Layer 7 of a small transformer language model trained on English Wikipedia (14 layers, counted from 0, width 128).
A neuron's activation on a vector x is SiLU(gate . x) times (in . x), where the dot is the dot product.

Input weights of the MLP neurons that the questions are about. A number n stands for (n - 500) times 0.00099.
n190 gate: 288,543,638,549,593,542,480,518,571,536,584,536,687,685,387,535,510,747,484,527,432,514,550,391,422,763,540,603,645,610,457,596,212,536,397,731,532,511,542,574,645,516,664,317,544,638,653,481,441,518,457,576,564,740,597,441,390,356,483,356,691,597,415,389,334,580,442,177,487,493,544,645,582,489,493,451,704,376,390,480,662,497,389,354,520,500,535,493,529,395,487,503,586,689,390,354,457,584,447,539,572,342,460,441,676,317,417,521,378,468,545,485,463,677,712,449,370,509,552,463,565,438,520,435,595,312,500,449
n322 gate: 363,342,679,535,598,356,574,609,504,492,286,547,649,329,646,473,473,441,554,500,351,448,236,629,496,571,558,283,585,337,515,587,375,500,591,617,239,625,714,629,622,151,466,284,552,635,653,322,740,539,449,380,356,470,445,602,441,625,370,601,485,366,500,452,555,670,587,484,279,614,396,542,524,521,488,566,406,548,627,417,449,516,648,391,291,229,696,462,361,395,552,464,551,457,362,351,758,500,453,458,473,644,402,461,623,612,383,530,606,481,575,402,621,535,461,569,540,843,602,493,548,596,943,512,515,274,399,244
n330 gate: 599,620,835,552,671,544,413,544,388,511,548,580,543,577,588,459,286,745,500,717,600,283,651,750,516,492,311,703,538,619,402,559,378,447,345,671,321,358,680,449,459,559,717,172,705,496,516,507,488,387,353,387,540,717,389,519,366,593,457,432,439,489,384,527,671,441,518,468,530,603,749,504,685,362,462,455,882,411,335,527,458,481,612,566,395,412,778,470,445,421,486,559,603,553,469,374,686,541,542,526,403,477,394,500,530,345,378,705,565,540,551,560,613,361,388,347,400,500,555,661,693,396,404,756,602,469,684,585
n339 gate: 273,546,448,553,581,515,561,435,641,527,575,347,283,504,330,522,657,481,394,664,526,488,738,532,630,442,420,399,671,552,386,641,722,256,455,508,500,512,331,615,519,756,433,369,643,667,666,482,568,500,294,431,537,496,572,477,724,40,588,375,486,421,530,531,462,378,376,361,489,600,500,695,687,476,620,595,515,535,554,369,232,461,391,559,432,515,515,334,515,656,657,454,412,473,492,166,592,515,706,647,413,542,511,542,538,351,350,202,607,427,511,323,350,413,379,607,637,372,460,677,749,530,709,428,533,413,591,327
n408 gate: 438,686,638,507,568,533,481,674,369,648,478,424,332,477,347,541,448,450,556,558,341,508,577,422,391,359,613,610,564,697,376,401,890,429,511,534,533,496,799,588,651,412,379,759,692,673,570,489,319,507,651,624,496,429,464,288,431,476,488,541,554,752,604,419,306,511,591,480,579,575,597,382,324,403,941,775,526,281,282,591,534,387,438,547,624,549,507,448,394,530,637,334,473,443,572,360,636,493,504,288,545,587,504,762,582,508,371,623,432,515,646,514,558,613,556,383,312,590,437,404,561,300,515,598,551,578,285,488
n422 gate: 486,562,530,422,353,407,525,619,555,475,531,496,308,467,583,451,611,341,436,558,566,496,419,662,577,482,457,291,447,642,585,476,618,326,514,336,630,706,350,452,323,448,542,371,217,667,415,361,556,410,212,575,223,488,443,486,370,481,623,280,537,272,616,580,518,628,421,597,606,530,452,402,322,519,674,625,354,377,363,435,546,394,478,345,401,374,462,363,555,599,446,516,546,443,684,446,250,500,532,314,757,696,533,355,426,485,593,573,843,497,534,536,463,674,465,555,641,319,641,429,466,658,493,593,438,397,493,416
n426 gate: 301,277,602,484,295,683,622,620,689,303,446,795,674,544,492,531,381,500,625,383,535,758,466,528,609,671,225,534,535,270,438,351,520,406,389,508,519,341,599,713,454,389,527,528,405,436,536,481,529,479,586,610,382,807,563,402,429,580,652,277,396,581,411,793,532,591,529,430,535,574,673,485,480,529,679,465,445,580,588,417,488,714,637,346,395,642,618,465,432,609,418,403,504,256,389,472,425,562,276,628,663,425,368,570,508,577,287,619,598,734,485,624,500,531,659,325,518,545,590,448,315,975,603,529,428,439,268,552
n509 gate: 529,504,520,664,568,558,232,493,400,629,581,319,391,546,603,607,621,553,575,882,717,624,561,679,675,690,504,522,436,378,552,533,560,560,393,723,685,782,536,496,548,419,544,253,313,626,239,475,469,268,492,485,577,546,443,413,378,476,409,609,600,615,645,450,705,529,214,637,421,504,485,555,383,428,477,549,564,500,622,732,277,426,608,671,522,470,780,548,493,500,522,635,526,447,428,674,398,463,534,292,347,621,655,500,704,481,500,443,526,525,624,497,434,327,660,555,777,615,520,507,585,452,427,626,345,403,621,399
n190 in: 458,414,503,692,546,478,464,666,607,328,606,546,357,483,483,516,522,497,327,672,487,439,465,473,456,400,467,695,503,490,461,551,507,592,397,279,561,746,379,599,356,449,494,735,602,340,398,487,507,452,402,471,487,764,413,638,467,630,479,422,553,584,497,490,454,465,567,469,350,572,628,542,336,661,360,497,375,574,690,546,408,378,480,469,324,510,640,523,459,389,441,620,665,520,586,553,437,555,625,542,208,359,476,539,623,487,569,411,372,443,449,427,798,716,406,548,457,453,527,658,506,581,457,678,516,408,272,763
n322 in: 432,378,261,500,483,598,507,484,457,493,428,270,349,273,496,456,554,430,559,514,473,550,317,385,364,553,705,449,594,180,486,392,517,614,643,727,510,455,507,520,632,486,568,388,569,475,669,665,576,484,576,389,405,703,572,612,735,504,496,676,401,404,579,607,462,615,497,471,431,645,604,616,594,567,740,389,396,507,676,752,622,378,646,705,355,490,591,469,396,414,401,424,608,549,447,322,479,630,639,623,538,396,425,448,555,172,709,470,535,577,534,674,453,420,417,612,461,587,406,539,500,705,634,384,460,363,478,364
n330 in: 404,409,480,711,523,493,386,466,578,374,314,580,500,275,488,444,444,589,666,387,519,691,598,496,242,504,443,459,648,496,568,241,233,390,500,504,526,654,404,463,533,522,378,469,576,685,712,688,202,548,564,436,445,475,475,610,757,581,381,334,496,298,478,341,481,282,317,449,519,468,512,478,638,610,693,386,413,481,689,538,466,179,508,410,474,848,467,579,661,674,496,326,268,279,531,603,626,593,466,609,515,394,521,312,298,414,508,368,393,376,419,451,273,629,549,335,586,620,464,389,615,534,627,322,398,410,437,442
n339 in: 459,462,424,648,488,678,700,476,296,658,391,370,155,645,469,478,579,465,538,386,545,425,533,623,682,566,427,560,595,243,249,541,496,485,478,488,673,582,363,377,556,537,489,550,381,633,488,478,472,226,431,397,455,732,594,569,771,394,788,443,315,410,466,567,369,533,617,640,679,592,543,470,767,750,403,665,508,559,376,369,419,634,626,330,511,581,378,246,404,431,456,465,635,512,535,631,577,655,569,576,553,354,468,397,474,531,450,442,531,548,330,639,579,832,637,409,240,456,472,399,565,692,795,544,688,512,560,579
n408 in: 423,164,323,543,377,721,344,718,637,605,564,486,758,393,672,592,376,416,504,396,617,452,589,436,347,515,489,528,532,715,410,655,500,518,341,649,372,620,500,563,518,535,539,442,580,478,537,559,557,487,507,626,493,170,544,315,485,461,455,421,462,518,364,422,395,511,621,202,802,492,422,348,511,481,507,608,453,610,658,555,645,340,463,612,461,591,640,532,287,522,665,589,547,489,631,376,504,336,388,589,607,554,470,475,489,589,224,406,525,462,402,487,619,442,647,331,381,365,330,469,374,596,610,534,667,519,863,530
n422 in: 455,588,456,647,592,408,431,641,469,446,507,634,591,488,446,400,519,396,583,641,664,449,623,508,630,446,351,537,557,352,379,749,695,549,679,378,462,724,516,478,667,385,693,400,588,547,504,511,815,459,435,740,596,546,363,798,523,598,536,200,543,459,549,313,419,600,458,560,655,671,433,414,357,476,593,519,531,624,620,600,596,677,601,634,462,289,312,511,515,690,620,566,668,404,184,554,446,267,424,530,409,450,560,315,587,500,527,517,546,386,323,493,394,853,455,267,604,661,607,453,568,643,330,198,438,504,425,590
n426 in: 656,379,373,440,539,389,504,558,380,536,531,500,537,573,587,444,577,627,426,310,517,482,642,327,537,572,429,434,422,470,702,264,464,472,479,511,749,714,455,524,430,347,510,489,362,373,434,449,489,597,475,486,469,414,564,210,626,633,302,273,700,409,408,526,568,410,669,288,543,683,617,287,422,408,391,404,628,584,409,514,450,526,628,603,323,331,665,549,510,326,381,415,554,615,273,507,643,542,621,648,500,396,643,461,743,430,521,481,675,599,431,573,456,386,454,544,342,258,381,760,422,581,413,426,387,552,245,507
n509 in: 259,524,537,525,471,639,349,396,441,403,345,353,619,225,562,563,780,391,375,625,546,581,604,374,578,493,608,528,436,530,464,612,486,496,339,629,571,519,455,500,476,545,486,460,504,522,456,428,429,493,600,561,416,374,626,558,500,343,474,200,296,500,429,658,630,559,500,702,550,328,415,616,589,531,791,457,382,708,671,558,482,507,764,470,532,626,576,539,334,500,719,569,633,558,428,468,633,701,651,486,468,460,497,354,504,603,597,593,442,383,549,513,441,786,671,719,520,473,504,670,476,479,533,900,528,355,314,419

Each question shows a token from some text and the vector x that enters the MLP there. A number n stands for (n - 500) times 0.013.

" special": 443,553,434,664,684,557,479,393,235,354,630,425,518,399,408,519,470,518,468,408,374,525,523,472,693,657,558,464,382,417,259,617,434,731,435,431,484,401,659,480,501,473,551,369,533,408,539,500,350,503,257,456,463,504,424,425,461,585,508,705,461,501,299,426,494,583,471,476,597,696,647,622,384,413,675,417,421,474,414,553,452,494,329,488,133,378,499,465,394,382,512,569,570,456,392,539,310,490,427,448,596,456,433,446,332,528,615,445,405,410,484,452,509,461,527,467,557,535,674,540,312,341,464,425,309,519,461,522
The two highest activations, in order: n322, n190

" Sh": 483,430,508,723,487,531,652,427,495,427,569,711,377,465,549,521,559,207,416,375,123,552,654,510,584,608,368,639,391,425,399,591,688,431,533,524,496,417,306,503,336,647,533,601,610,507,501,477,244,376,465,492,518,504,350,638,473,608,443,650,625,478,460,455,465,320,628,481,637,652,649,463,511,469,456,239,505,427,466,461,379,469,322,516,609,501,437,475,476,329,573,452,482,498,487,476,280,595,487,643,194,555,473,485,295,586,619,472,503,381,681,551,591,440,552,584,526,652,453,591,483,594,447,455,364,500,612,572
The neuron with the highest activation: n339

" was": 500,586,510,647,695,457,566,457,268,487,457,637,476,458,478,608,317,538,450,585,347,547,519,559,653,625,450,668,327,382,541,600,389,587,430,436,658,534,642,329,634,545,537,373,535,598,458,534,430,586,428,256,621,461,346,467,513,554,677,413,601,512,497,436,494,488,516,428,590,654,713,494,662,424,557,416,556,348,530,578,468,427,670,515,272,517,433,709,467,232,587,340,452,588,407,618,296,575,625,580,655,432,643,573,336,522,685,462,252,398,577,560,347,568,489,458,524,637,446,450,529,466,335,485,505,580,552,428
The neuron with the highest activation: n330

"itle": 420,520,511,608,464,606,414,456,425,398,661,526,443,422,420,465,513,536,403,559,362,641,496,399,474,593,381,497,303,239,529,465,375,607,517,451,423,451,364,590,525,555,598,505,594,501,482,623,368,615,407,416,446,471,468,425,565,500,545,504,660,454,244,285,435,473,617,545,461,680,523,544,526,413,608,482,380,434,433,531,471,486,347,396,345,519,384,551,419,286,461,643,510,507,517,504,339,551,474,447,488,440,678,424,591,664,624,541,417,587,579,665,334,549,574,514,482,542,546,427,565,465,358,470,405,491,446,478
Which neuron fires most, and how strongly? n190, at about 3.6

" After": 589,527,460,618,624,638,471,199,367,486,443,532,460,386,239,523,511,381,472,478,84,496,681,665,557,529,512,608,414,437,450,505,463,745,314,486,418,466,470,459,495,507,501,503,520,723,402,493,301,529,459,541,509,463,356,422,320,417,323,607,690,627,333,385,440,335,667,478,532,552,537,428,571,445,485,450,360,494,475,476,612,482,524,343,230,463,584,595,395,363,563,503,412,561,627,313,339,700,603,542,454,473,683,507,610,634,610,381,686,482,489,620,625,598,378,603,418,561,545,523,551,438,535,246,566,397,656,518
The two highest activations, in order: n190, n422

"rit": 509,472,407,610,435,518,444,454,390,486,480,525,449,413,455,493,456,395,548,579,262,390,421,369,533,573,470,397,405,265,465,461,421,466,550,533,443,468,386,361,541,590,500,505,464,439,394,487,475,620,380,491,523,360,407,358,391,664,342,484,605,467,503,396,499,499,617,634,554,495,491,732,542,506,561,262,444,343,609,452,363,474,387,347,307,473,546,501,431,446,660,593,537,557,419,418,396,441,561,360,513,415,430,496,449,647,574,435,388,538,471,475,564,403,591,501,448,771,608,501,382,433,664,287,528,437,493,299
The neuron with the highest activation: n322

" in his": 623,582,511,417,683,573,473,426,423,424,549,553,361,452,363,549,481,353,363,495,366,509,398,496,646,502,570,502,293,498,318,580,395,565,476,403,501,589,525,470,391,330,449,571,518,606,497,386,378,325,557,502,431,422,325,592,391,361,519,571,625,422,453,465,466,489,543,607,544,728,570,437,489,450,542,458,285,333,397,521,484,318,357,530,474,497,526,596,292,357,546,393,568,501,462,517,143,449,536,590,542,461,696,393,292,560,693,454,493,456,587,489,326,592,361,421,579,477,563,387,466,538,503,295,364,558,566,381
Which neuron fires most, and how strongly? n422, at about 7.8

"| ": 499,562,486,485,663,511,546,481,507,421,619,546,384,426,423,488,431,447,411,471,251,565,595,445,511,671,546,550,447,448,517,438,403,732,558,466,518,550,503,282,502,346,482,484,565,508,409,567,426,594,512,444,409,433,482,494,427,664,503,507,660,510,368,458,521,473,629,479,414,641,526,479,551,470,459,480,682,456,397,569,492,435,573,541,430,637,531,525,245,309,577,543,546,375,541,467,371,436,488,726,500,423,542,497,444,534,595,435,511,438,425,489,420,504,649,498,704,565,541,560,417,602,455,504,564,429,572,406
The neuron with the highest activation: n190

"ener": 464,666,459,546,714,658,431,446,534,470,495,476,517,374,543,592,465,526,477,537,395,516,606,519,508,517,543,509,297,361,407,497,457,612,524,443,526,538,365,422,551,442,505,470,556,566,614,532,397,479,455,379,553,318,490,418,456,554,336,573,550,281,442,513,507,482,597,470,514,503,426,475,573,456,593,471,273,401,449,509,480,391,311,313,475,509,384,489,538,283,675,641,528,697,385,459,305,607,359,490,490,452,558,674,392,537,533,320,496,445,487,527,440,515,509,552,417,561,637,495,364,446,573,499,359,465,582,640
Which neuron fires most, and how strongly? n422, at about 0.26

" car": 363,414,355,507,502,544,433,553,495,503,521,538,509,336,539,424,319,491,441,563,263,547,440,357,674,429,507,639,489,345,215,572,473,513,454,458,348,413,494,505,526,498,417,555,638,625,342,501,285,338,429,521,446,399,421,487,572,646,562,515,641,378,500,320,600,379,345,535,645,616,631,460,552,531,449,510,425,435,450,667,489,490,410,476,330,557,286,524,437,336,635,671,526,613,540,474,304,568,451,501,392,499,455,427,369,584,523,341,413,355,502,484,717,292,497,544,546,524,769,455,349,357,284,433,330,428,423,470
Which three neurons fire most, strongest first? n426, n339, n322

"\n\n": 596,553,503,555,444,632,504,421,400,496,651,491,629,462,410,575,557,506,371,420,418,496,451,345,591,511,590,546,350,524,383,340,375,560,505,615,446,484,557,277,594,557,448,524,473,506,413,613,465,429,457,456,383,480,395,491,492,618,490,507,607,496,448,414,477,461,482,504,511,695,509,503,590,469,516,557,556,502,425,485,522,436,537,544,394,499,477,472,366,355,690,530,451,467,440,598,399,380,594,580,418,418,608,503,399,608,653,391,522,481,571,580,470,568,497,498,613,538,450,468,562,535,554,443,429,598,516,483
The neuron with the highest activation: n190

" song": 553,459,451,559,534,476,455,378,451,441,490,561,515,428,407,429,462,500,390,340,341,549,532,402,706,683,501,591,336,352,356,437,462,626,356,502,494,404,587,504,424,606,475,401,621,475,517,603,265,463,244,429,545,418,449,399,478,596,614,516,543,339,267,339,496,512,563,610,687,531,591,486,342,429,541,454,454,400,400,552,390,335,526,412,272,467,552,514,286,386,578,454,490,587,482,539,273,581,462,497,464,490,448,437,446,505,682,388,393,567,616,344,497,481,573,520,649,537,629,522,405,288,351,422,458,445,374,461
The neuron with the highest activation: n190

" by": 525,434,341,528,572,513,539,303,411,555,520,512,609,563,335,576,503,448,499,524,394,504,519,427,635,528,473,627,265,389,420,438,484,599,418,546,577,531,674,446,473,551,390,479,643,550,593,482,383,516,429,404,628,508,555,456,348,404,445,543,601,477,293,380,445,523,587,486,560,562,568,494,514,441,471,474,438,531,454,675,488,478,538,494,418,441,474,556,441,357,752,616,569,575,460,517,291,527,544,503,481,474,749,435,435,558,619,359,399,346,558,595,427,504,358,565,571,399,562,352,486,405,564,288,610,647,635,451
The neuron with the highest activation: n330

".": 493,510,403,437,574,504,392,426,443,433,468,425,579,497,299,580,489,414,320,449,350,540,677,624,585,555,429,548,404,474,416,518,468,461,442,479,599,517,476,526,544,585,523,497,544,501,526,611,434,466,420,425,455,521,444,524,434,592,499,506,720,473,386,396,383,552,537,553,573,495,490,457,541,490,600,487,470,440,495,563,459,417,483,380,466,555,313,678,472,461,530,550,552,529,424,437,415,420,632,529,532,450,550,492,413,467,521,549,553,409,613,431,566,543,394,556,421,545,581,443,329,566,602,399,352,530,416,478
The neuron with the highest activation: n422

"'": 606,560,401,643,434,566,411,383,503,462,615,612,444,443,329,575,387,337,332,491,401,557,621,573,499,685,614,593,447,423,331,616,526,515,555,498,540,465,485,495,438,572,524,556,564,503,540,479,386,405,497,583,489,152,386,454,382,513,504,409,636,496,441,476,496,441,692,523,624,485,486,396,524,496,498,453,442,452,654,475,532,467,509,355,403,587,514,550,481,442,516,403,549,662,360,636,337,480,615,646,572,487,553,391,455,525,507,506,454,443,557,436,480,458,436,540,306,600,480,589,425,565,498,458,366,506,405,713
Which neuron fires most, and how strongly? n322, at about 0.16

" |": 513,553,432,400,610,606,554,306,468,408,640,497,434,439,347,550,543,478,420,447,424,562,593,518,578,607,399,593,314,525,467,529,515,597,643,427,619,507,549,481,243,465,509,466,479,534,509,486,388,470,466,486,554,436,573,459,389,632,470,548,585,506,353,468,463,412,566,622,487,507,511,463,491,515,580,434,636,451,494,563,605,435,535,536,393,548,423,703,363,359,605,485,677,549,382,536,312,527,593,678,434,361,564,545,463,593,558,439,577,483,479,486,560,475,536,575,551,563,505,453,420,451,387,518,352,538,504,346
Which neuron fires most, and how strongly? n509, at about 1

" were": 483,592,523,583,663,524,567,397,217,563,386,583,485,438,495,607,215,704,468,584,286,472,545,563,679,628,369,594,372,378,501,537,505,693,467,468,645,600,621,402,687,533,627,471,598,547,424,586,447,613,396,405,573,418,372,473,452,529,634,461,572,507,533,429,547,460,586,456,495,565,667,520,635,395,553,464,485,368,557,532,452,385,623,571,319,525,455,721,444,270,569,407,472,665,412,592,369,597,600,572,605,371,687,535,481,574,746,510,380,410,482,534,355,474,520,579,554,583,477,420,549,424,466,562,568,605,449,372
The neuron with the highest activation: n330

" live": 395,550,459,673,655,560,520,320,376,570,587,568,469,330,339,430,510,508,501,457,351,527,490,480,657,715,384,640,418,487,244,595,467,623,356,529,476,312,517,654,589,631,450,408,548,494,523,554,369,486,429,505,582,495,456,447,487,474,547,628,564,365,347,404,533,547,486,624,505,729,515,464,463,357,600,526,464,536,474,541,362,467,364,430,145,531,469,511,327,323,558,501,504,515,428,509,394,569,357,546,499,448,431,457,308,626,724,447,470,411,505,467,608,547,457,492,620,590,570,639,363,468,534,403,356,528,405,448
Which three neurons fire most, strongest first? n322, n339, n190

"-t": 504,301,383,604,487,551,469,382,472,461,549,551,481,413,571,546,459,480,405,528,286,594,571,495,499,717,474,530,464,449,402,560,710,421,589,489,523,460,634,611,656,619,533,573,635,433,604,415,404,362,522,447,587,432,382,530,437,572,332,533,449,473,456,414,522,429,654,534,733,475,584,464,683,445,499,482,440,632,495,441,421,360,416,638,441,598,473,606,544,218,607,721,584,505,420,655,402,491,384,691,516,483,620,326,528,681,661,428,516,476,558,372,533,485,555,553,461,577,533,573,459,447,591,548,459,409,377,433
The neuron with the highest activation: n509

"most": 460,529,478,643,561,510,541,231,268,573,555,638,510,274,442,529,338,480,549,489,289,546,559,519,758,693,474,464,457,373,457,585,401,564,515,303,579,492,536,449,471,577,538,487,635,564,599,507,296,463,392,472,457,528,353,377,370,515,417,657,407,516,453,449,543,510,578,406,436,609,513,458,605,523,514,508,412,552,393,258,505,494,453,603,343,621,502,558,340,274,590,440,562,593,346,590,385,551,540,603,512,409,518,375,239,537,669,423,470,465,605,443,442,503,459,517,324,406,494,464,513,431,459,477,538,408,433,528
The neuron with the highest activation: n330

"ess": 545,530,431,505,567,543,425,300,431,550,495,513,638,358,373,482,425,497,376,506,393,506,594,406,655,572,315,568,456,306,395,453,544,499,380,434,597,475,551,536,472,611,376,513,587,493,496,399,547,483,397,481,432,402,514,478,502,501,432,590,509,461,444,442,538,405,504,422,473,557,432,473,579,489,577,519,450,529,465,460,357,331,388,490,185,534,505,588,514,386,489,490,608,624,467,609,352,453,464,571,520,565,545,377,353,661,670,552,454,579,528,459,410,421,591,428,329,505,527,420,397,449,482,362,487,430,507,449
The neuron with the highest activation: n422

", and": 521,610,432,560,457,438,588,417,431,479,508,646,414,598,265,493,592,390,547,562,341,484,542,638,626,498,295,522,369,489,417,550,441,695,520,500,579,491,509,446,499,491,419,527,407,562,672,423,344,610,447,354,585,589,502,537,420,695,479,516,749,447,320,418,540,559,507,539,665,595,534,473,614,521,578,559,476,416,471,549,411,504,423,538,361,599,518,722,458,408,621,511,487,534,510,516,442,555,543,638,521,421,721,414,305,638,598,419,469,359,498,427,472,482,409,552,483,418,419,366,473,526,510,343,403,499,549,507
The neuron with the highest activation: n408

"T": 349,515,384,545,476,619,532,242,391,369,477,615,485,510,440,593,437,553,373,467,356,705,546,467,585,682,516,592,353,464,202,497,746,366,505,486,570,527,560,504,464,553,461,533,376,469,496,575,435,559,491,406,555,243,405,526,500,558,536,718,629,356,426,497,539,447,577,675,653,503,553,246,552,488,541,392,408,420,465,572,359,358,440,438,586,510,518,561,409,508,657,613,536,639,539,614,429,397,555,558,504,550,398,419,359,624,632,447,448,454,521,397,623,387,524,603,545,476,534,624,282,423,538,390,641,452,468,589
Which neuron fires most, and how strongly? n422, at about 0.54

" re": 379,418,314,681,509,687,513,439,345,484,600,358,686,426,411,489,409,521,512,473,443,633,562,562,548,630,609,720,193,383,524,568,539,465,422,473,451,373,578,350,511,718,489,297,472,633,517,438,250,274,405,452,482,525,425,509,427,592,585,643,607,442,457,276,568,449,524,495,542,688,769,468,515,607,482,592,372,604,473,639,421,543,439,379,321,861,428,452,302,299,588,533,465,502,287,608,491,462,584,596,558,414,449,457,417,546,608,469,475,390,767,504,501,586,468,513,469,485,725,491,462,496,533,342,350,392,470,408
Which three neurons fire most, strongest first? n509, n330, n190

" Germany": 354,559,632,569,566,479,544,346,450,443,712,609,669,465,401,571,317,396,502,441,226,599,545,451,577,458,447,607,301,336,379,482,506,694,637,766,417,563,475,359,518,400,437,519,623,542,489,637,313,544,538,317,629,377,503,384,433,517,420,605,622,356,383,626,495,525,578,633,442,450,428,489,542,417,510,387,502,273,484,365,588,453,542,452,342,523,394,555,408,306,533,396,536,476,526,531,337,568,471,424,650,527,608,543,385,722,597,451,405,548,455,321,710,451,395,496,629,503,572,407,444,478,290,419,374,552,594,586
The neuron with the highest activation: n509

"2": 507,494,468,461,480,608,446,498,465,535,591,550,448,478,352,632,477,450,449,374,369,660,590,444,609,781,454,532,430,528,477,503,594,504,595,380,423,688,504,469,475,569,446,403,425,559,388,543,410,493,401,550,531,438,578,592,300,515,510,463,639,407,480,499,466,465,555,627,376,437,645,561,572,436,591,423,507,461,425,532,554,546,265,498,485,494,507,519,430,204,561,606,609,391,640,571,493,550,585,644,497,468,489,460,288,487,639,525,353,395,490,505,455,569,523,546,606,580,571,608,468,574,464,427,456,484,555,482
Which neuron fires most, and how strongly? n190, at about 0.58

" on": 522,494,444,574,702,496,625,176,430,487,527,553,440,541,336,591,533,466,451,553,475,600,523,536,644,543,513,605,320,503,366,487,523,550,416,279,495,527,702,481,615,448,361,496,401,543,459,415,263,543,449,397,667,374,543,453,524,385,403,524,559,399,294,371,532,493,640,533,561,648,565,334,445,478,516,527,477,435,506,542,411,606,496,432,368,668,460,681,379,343,520,646,572,539,411,592,288,473,495,463,414,405,693,495,478,573,582,363,468,367,655,563,478,571,299,462,514,523,525,469,450,447,486,259,423,554,562,446
Which neuron fires most, and how strongly? n322, at about 0.48

",": 498,460,433,582,494,568,640,333,375,471,632,647,433,447,413,471,531,432,553,311,371,604,464,484,682,541,482,537,373,498,512,472,453,628,558,504,552,477,449,455,498,544,392,426,445,629,620,566,461,478,467,442,616,412,565,555,462,580,562,587,661,511,463,475,379,431,462,600,642,517,512,464,491,413,552,635,601,410,487,483,633,492,602,525,302,556,382,604,433,400,568,486,619,545,386,494,290,541,522,628,495,514,791,445,356,536,572,451,555,439,533,575,564,403,488,450,585,501,404,421,457,491,501,377,510,491,460,472
Which three neurons fire most, strongest first? n509, n190, n408

" with": 537,441,369,508,534,437,625,312,394,467,497,607,489,554,253,636,443,458,535,485,329,482,460,583,596,615,447,620,297,464,447,495,465,684,425,458,509,505,678,376,505,509,423,510,576,564,600,447,375,446,406,421,612,483,466,477,449,399,401,589,679,534,381,457,480,434,536,515,617,582,511,442,546,456,495,540,534,531,403,522,498,540,579,476,340,483,442,575,381,451,613,597,555,534,439,518,203,552,421,537,469,372,784,428,295,552,660,418,346,388,473,664,445,457,356,586,573,466,428,504,508,444,537,385,479,550,644,470
The neuron with the highest activation: n408

"iv": 482,493,432,599,567,519,404,521,413,354,525,423,529,491,481,469,440,572,409,442,433,709,508,540,495,572,582,520,414,442,438,509,574,457,547,500,458,451,607,562,669,572,587,560,639,467,476,629,451,505,428,419,575,427,570,571,383,538,384,560,657,538,476,421,462,476,530,459,583,589,600,583,638,430,536,384,427,520,318,376,450,276,241,418,376,561,522,529,629,294,557,540,618,558,469,570,441,581,468,491,483,515,602,457,361,681,636,525,465,597,406,525,555,275,672,515,549,525,457,390,541,487,433,352,384,457,534,414
The neuron with the highest activation: n339

"er,": 503,517,385,456,547,530,527,399,326,524,612,602,455,413,392,543,512,351,447,412,356,517,484,428,662,559,411,523,509,391,454,509,519,542,594,448,566,465,514,458,445,557,465,512,545,502,692,541,466,488,288,441,518,442,554,454,476,587,483,478,710,482,476,460,455,468,466,607,627,593,529,389,570,388,514,552,600,503,413,510,505,489,517,485,281,549,400,655,526,312,546,601,626,508,433,541,348,554,533,617,505,580,766,451,393,551,540,504,535,433,595,473,623,438,475,537,531,513,500,443,526,463,583,358,429,456,537,512
The neuron with the highest activation: n422

" Br": 479,446,324,612,458,480,561,586,356,281,703,492,496,322,370,661,446,378,299,359,398,477,621,444,545,562,478,591,348,325,282,528,532,440,720,620,405,499,460,548,325,611,453,698,665,753,501,448,269,341,483,483,578,459,511,515,394,653,478,629,562,388,514,446,430,394,480,575,461,722,609,545,462,582,556,268,429,513,578,527,539,567,466,612,329,466,303,362,484,449,565,457,455,492,467,333,452,541,615,469,260,475,505,432,427,489,564,450,582,244,523,513,540,426,552,560,480,704,650,546,347,375,491,332,466,464,615,592
The two highest activations, in order: n426, n509

" av": 615,488,254,576,714,518,475,552,357,494,483,328,515,443,462,715,216,637,426,454,232,612,652,480,581,651,721,561,474,250,353,697,516,475,577,492,423,561,442,511,709,522,376,526,596,508,369,411,351,397,419,496,665,463,433,712,590,438,412,424,498,586,432,468,690,326,397,473,543,756,463,555,444,448,595,451,458,529,442,521,493,548,316,585,392,491,482,704,541,398,484,507,451,454,329,529,244,549,611,634,428,496,376,496,380,638,694,386,576,445,501,522,529,394,510,430,438,648,519,539,464,485,549,470,319,293,380,505
The neuron with the highest activation: n322

"\n": 534,509,563,545,556,590,511,360,410,483,571,466,460,414,268,576,499,519,367,466,401,584,548,491,553,644,511,529,346,503,392,431,372,613,476,600,500,509,504,341,478,550,306,466,426,450,535,374,454,571,362,436,508,540,557,525,364,569,511,505,656,476,433,353,478,460,521,424,561,602,526,473,548,533,435,486,533,349,436,444,498,356,496,426,446,587,390,506,411,462,531,361,486,497,524,542,429,479,530,679,453,503,547,495,520,571,614,514,398,495,494,540,459,573,571,586,534,556,487,494,456,519,506,465,446,568,494,563
Which three neurons fire most, strongest first? n190, n422, n408

"ony": 465,570,538,556,602,542,391,496,480,319,600,719,556,445,326,514,445,426,350,413,477,457,587,422,599,600,470,567,455,451,432,541,508,486,496,535,569,479,362,491,414,411,512,457,497,542,516,726,264,536,444,477,436,501,535,440,493,539,516,551,645,371,379,522,561,548,634,434,540,556,510,511,517,522,463,439,357,370,603,519,600,536,437,444,463,526,386,639,434,341,529,442,630,702,428,502,412,467,525,419,467,493,483,577,469,653,735,456,405,485,608,449,689,479,531,575,482,543,487,456,508,492,540,383,355,534,510,576
The neuron with the highest activation: n190

" c": 553,545,362,428,454,606,539,479,398,435,399,404,491,409,435,620,406,599,458,511,396,614,663,438,549,719,522,550,406,488,409,606,513,595,435,499,423,378,566,461,650,550,603,718,710,453,500,346,392,272,401,437,550,404,543,532,367,493,450,550,709,495,467,404,415,399,473,583,708,576,662,566,461,503,604,467,475,452,523,492,490,426,591,514,369,655,505,603,260,372,626,715,556,558,501,349,416,551,522,504,527,550,578,449,264,609,660,422,494,339,511,485,395,328,370,459,575,471,570,452,437,554,480,440,451,504,275,583
The neuron with the highest activation: n408

" Phil": 329,578,511,553,638,485,420,638,428,364,685,568,532,408,493,601,363,376,475,396,325,545,425,578,544,461,430,742,464,282,451,558,341,610,475,719,456,513,348,565,493,450,420,473,625,638,407,536,341,354,387,516,484,545,447,451,524,587,435,641,546,274,404,416,558,542,514,497,580,559,598,389,434,451,544,307,529,323,474,433,555,598,548,388,416,448,328,485,632,405,579,541,501,520,344,230,173,625,584,641,300,426,478,655,421,645,626,585,431,451,420,512,672,365,535,546,508,642,488,496,385,475,542,328,402,436,580,544
The neuron with the highest activation: n190

" from the": 497,515,384,490,715,435,575,183,354,486,549,531,452,451,428,562,370,284,408,547,391,575,530,430,508,548,492,478,404,476,344,547,374,486,554,512,570,586,569,476,384,541,427,597,556,530,528,423,405,436,419,415,396,439,332,448,404,382,509,590,535,512,370,381,510,472,435,532,519,662,522,453,500,453,432,627,377,468,401,465,433,368,375,528,423,553,540,576,413,293,592,465,401,460,558,529,234,448,537,498,431,443,959,428,292,561,600,563,486,351,488,493,562,479,564,445,655,432,497,357,379,497,462,240,424,583,526,405
The neuron with the highest activation: n322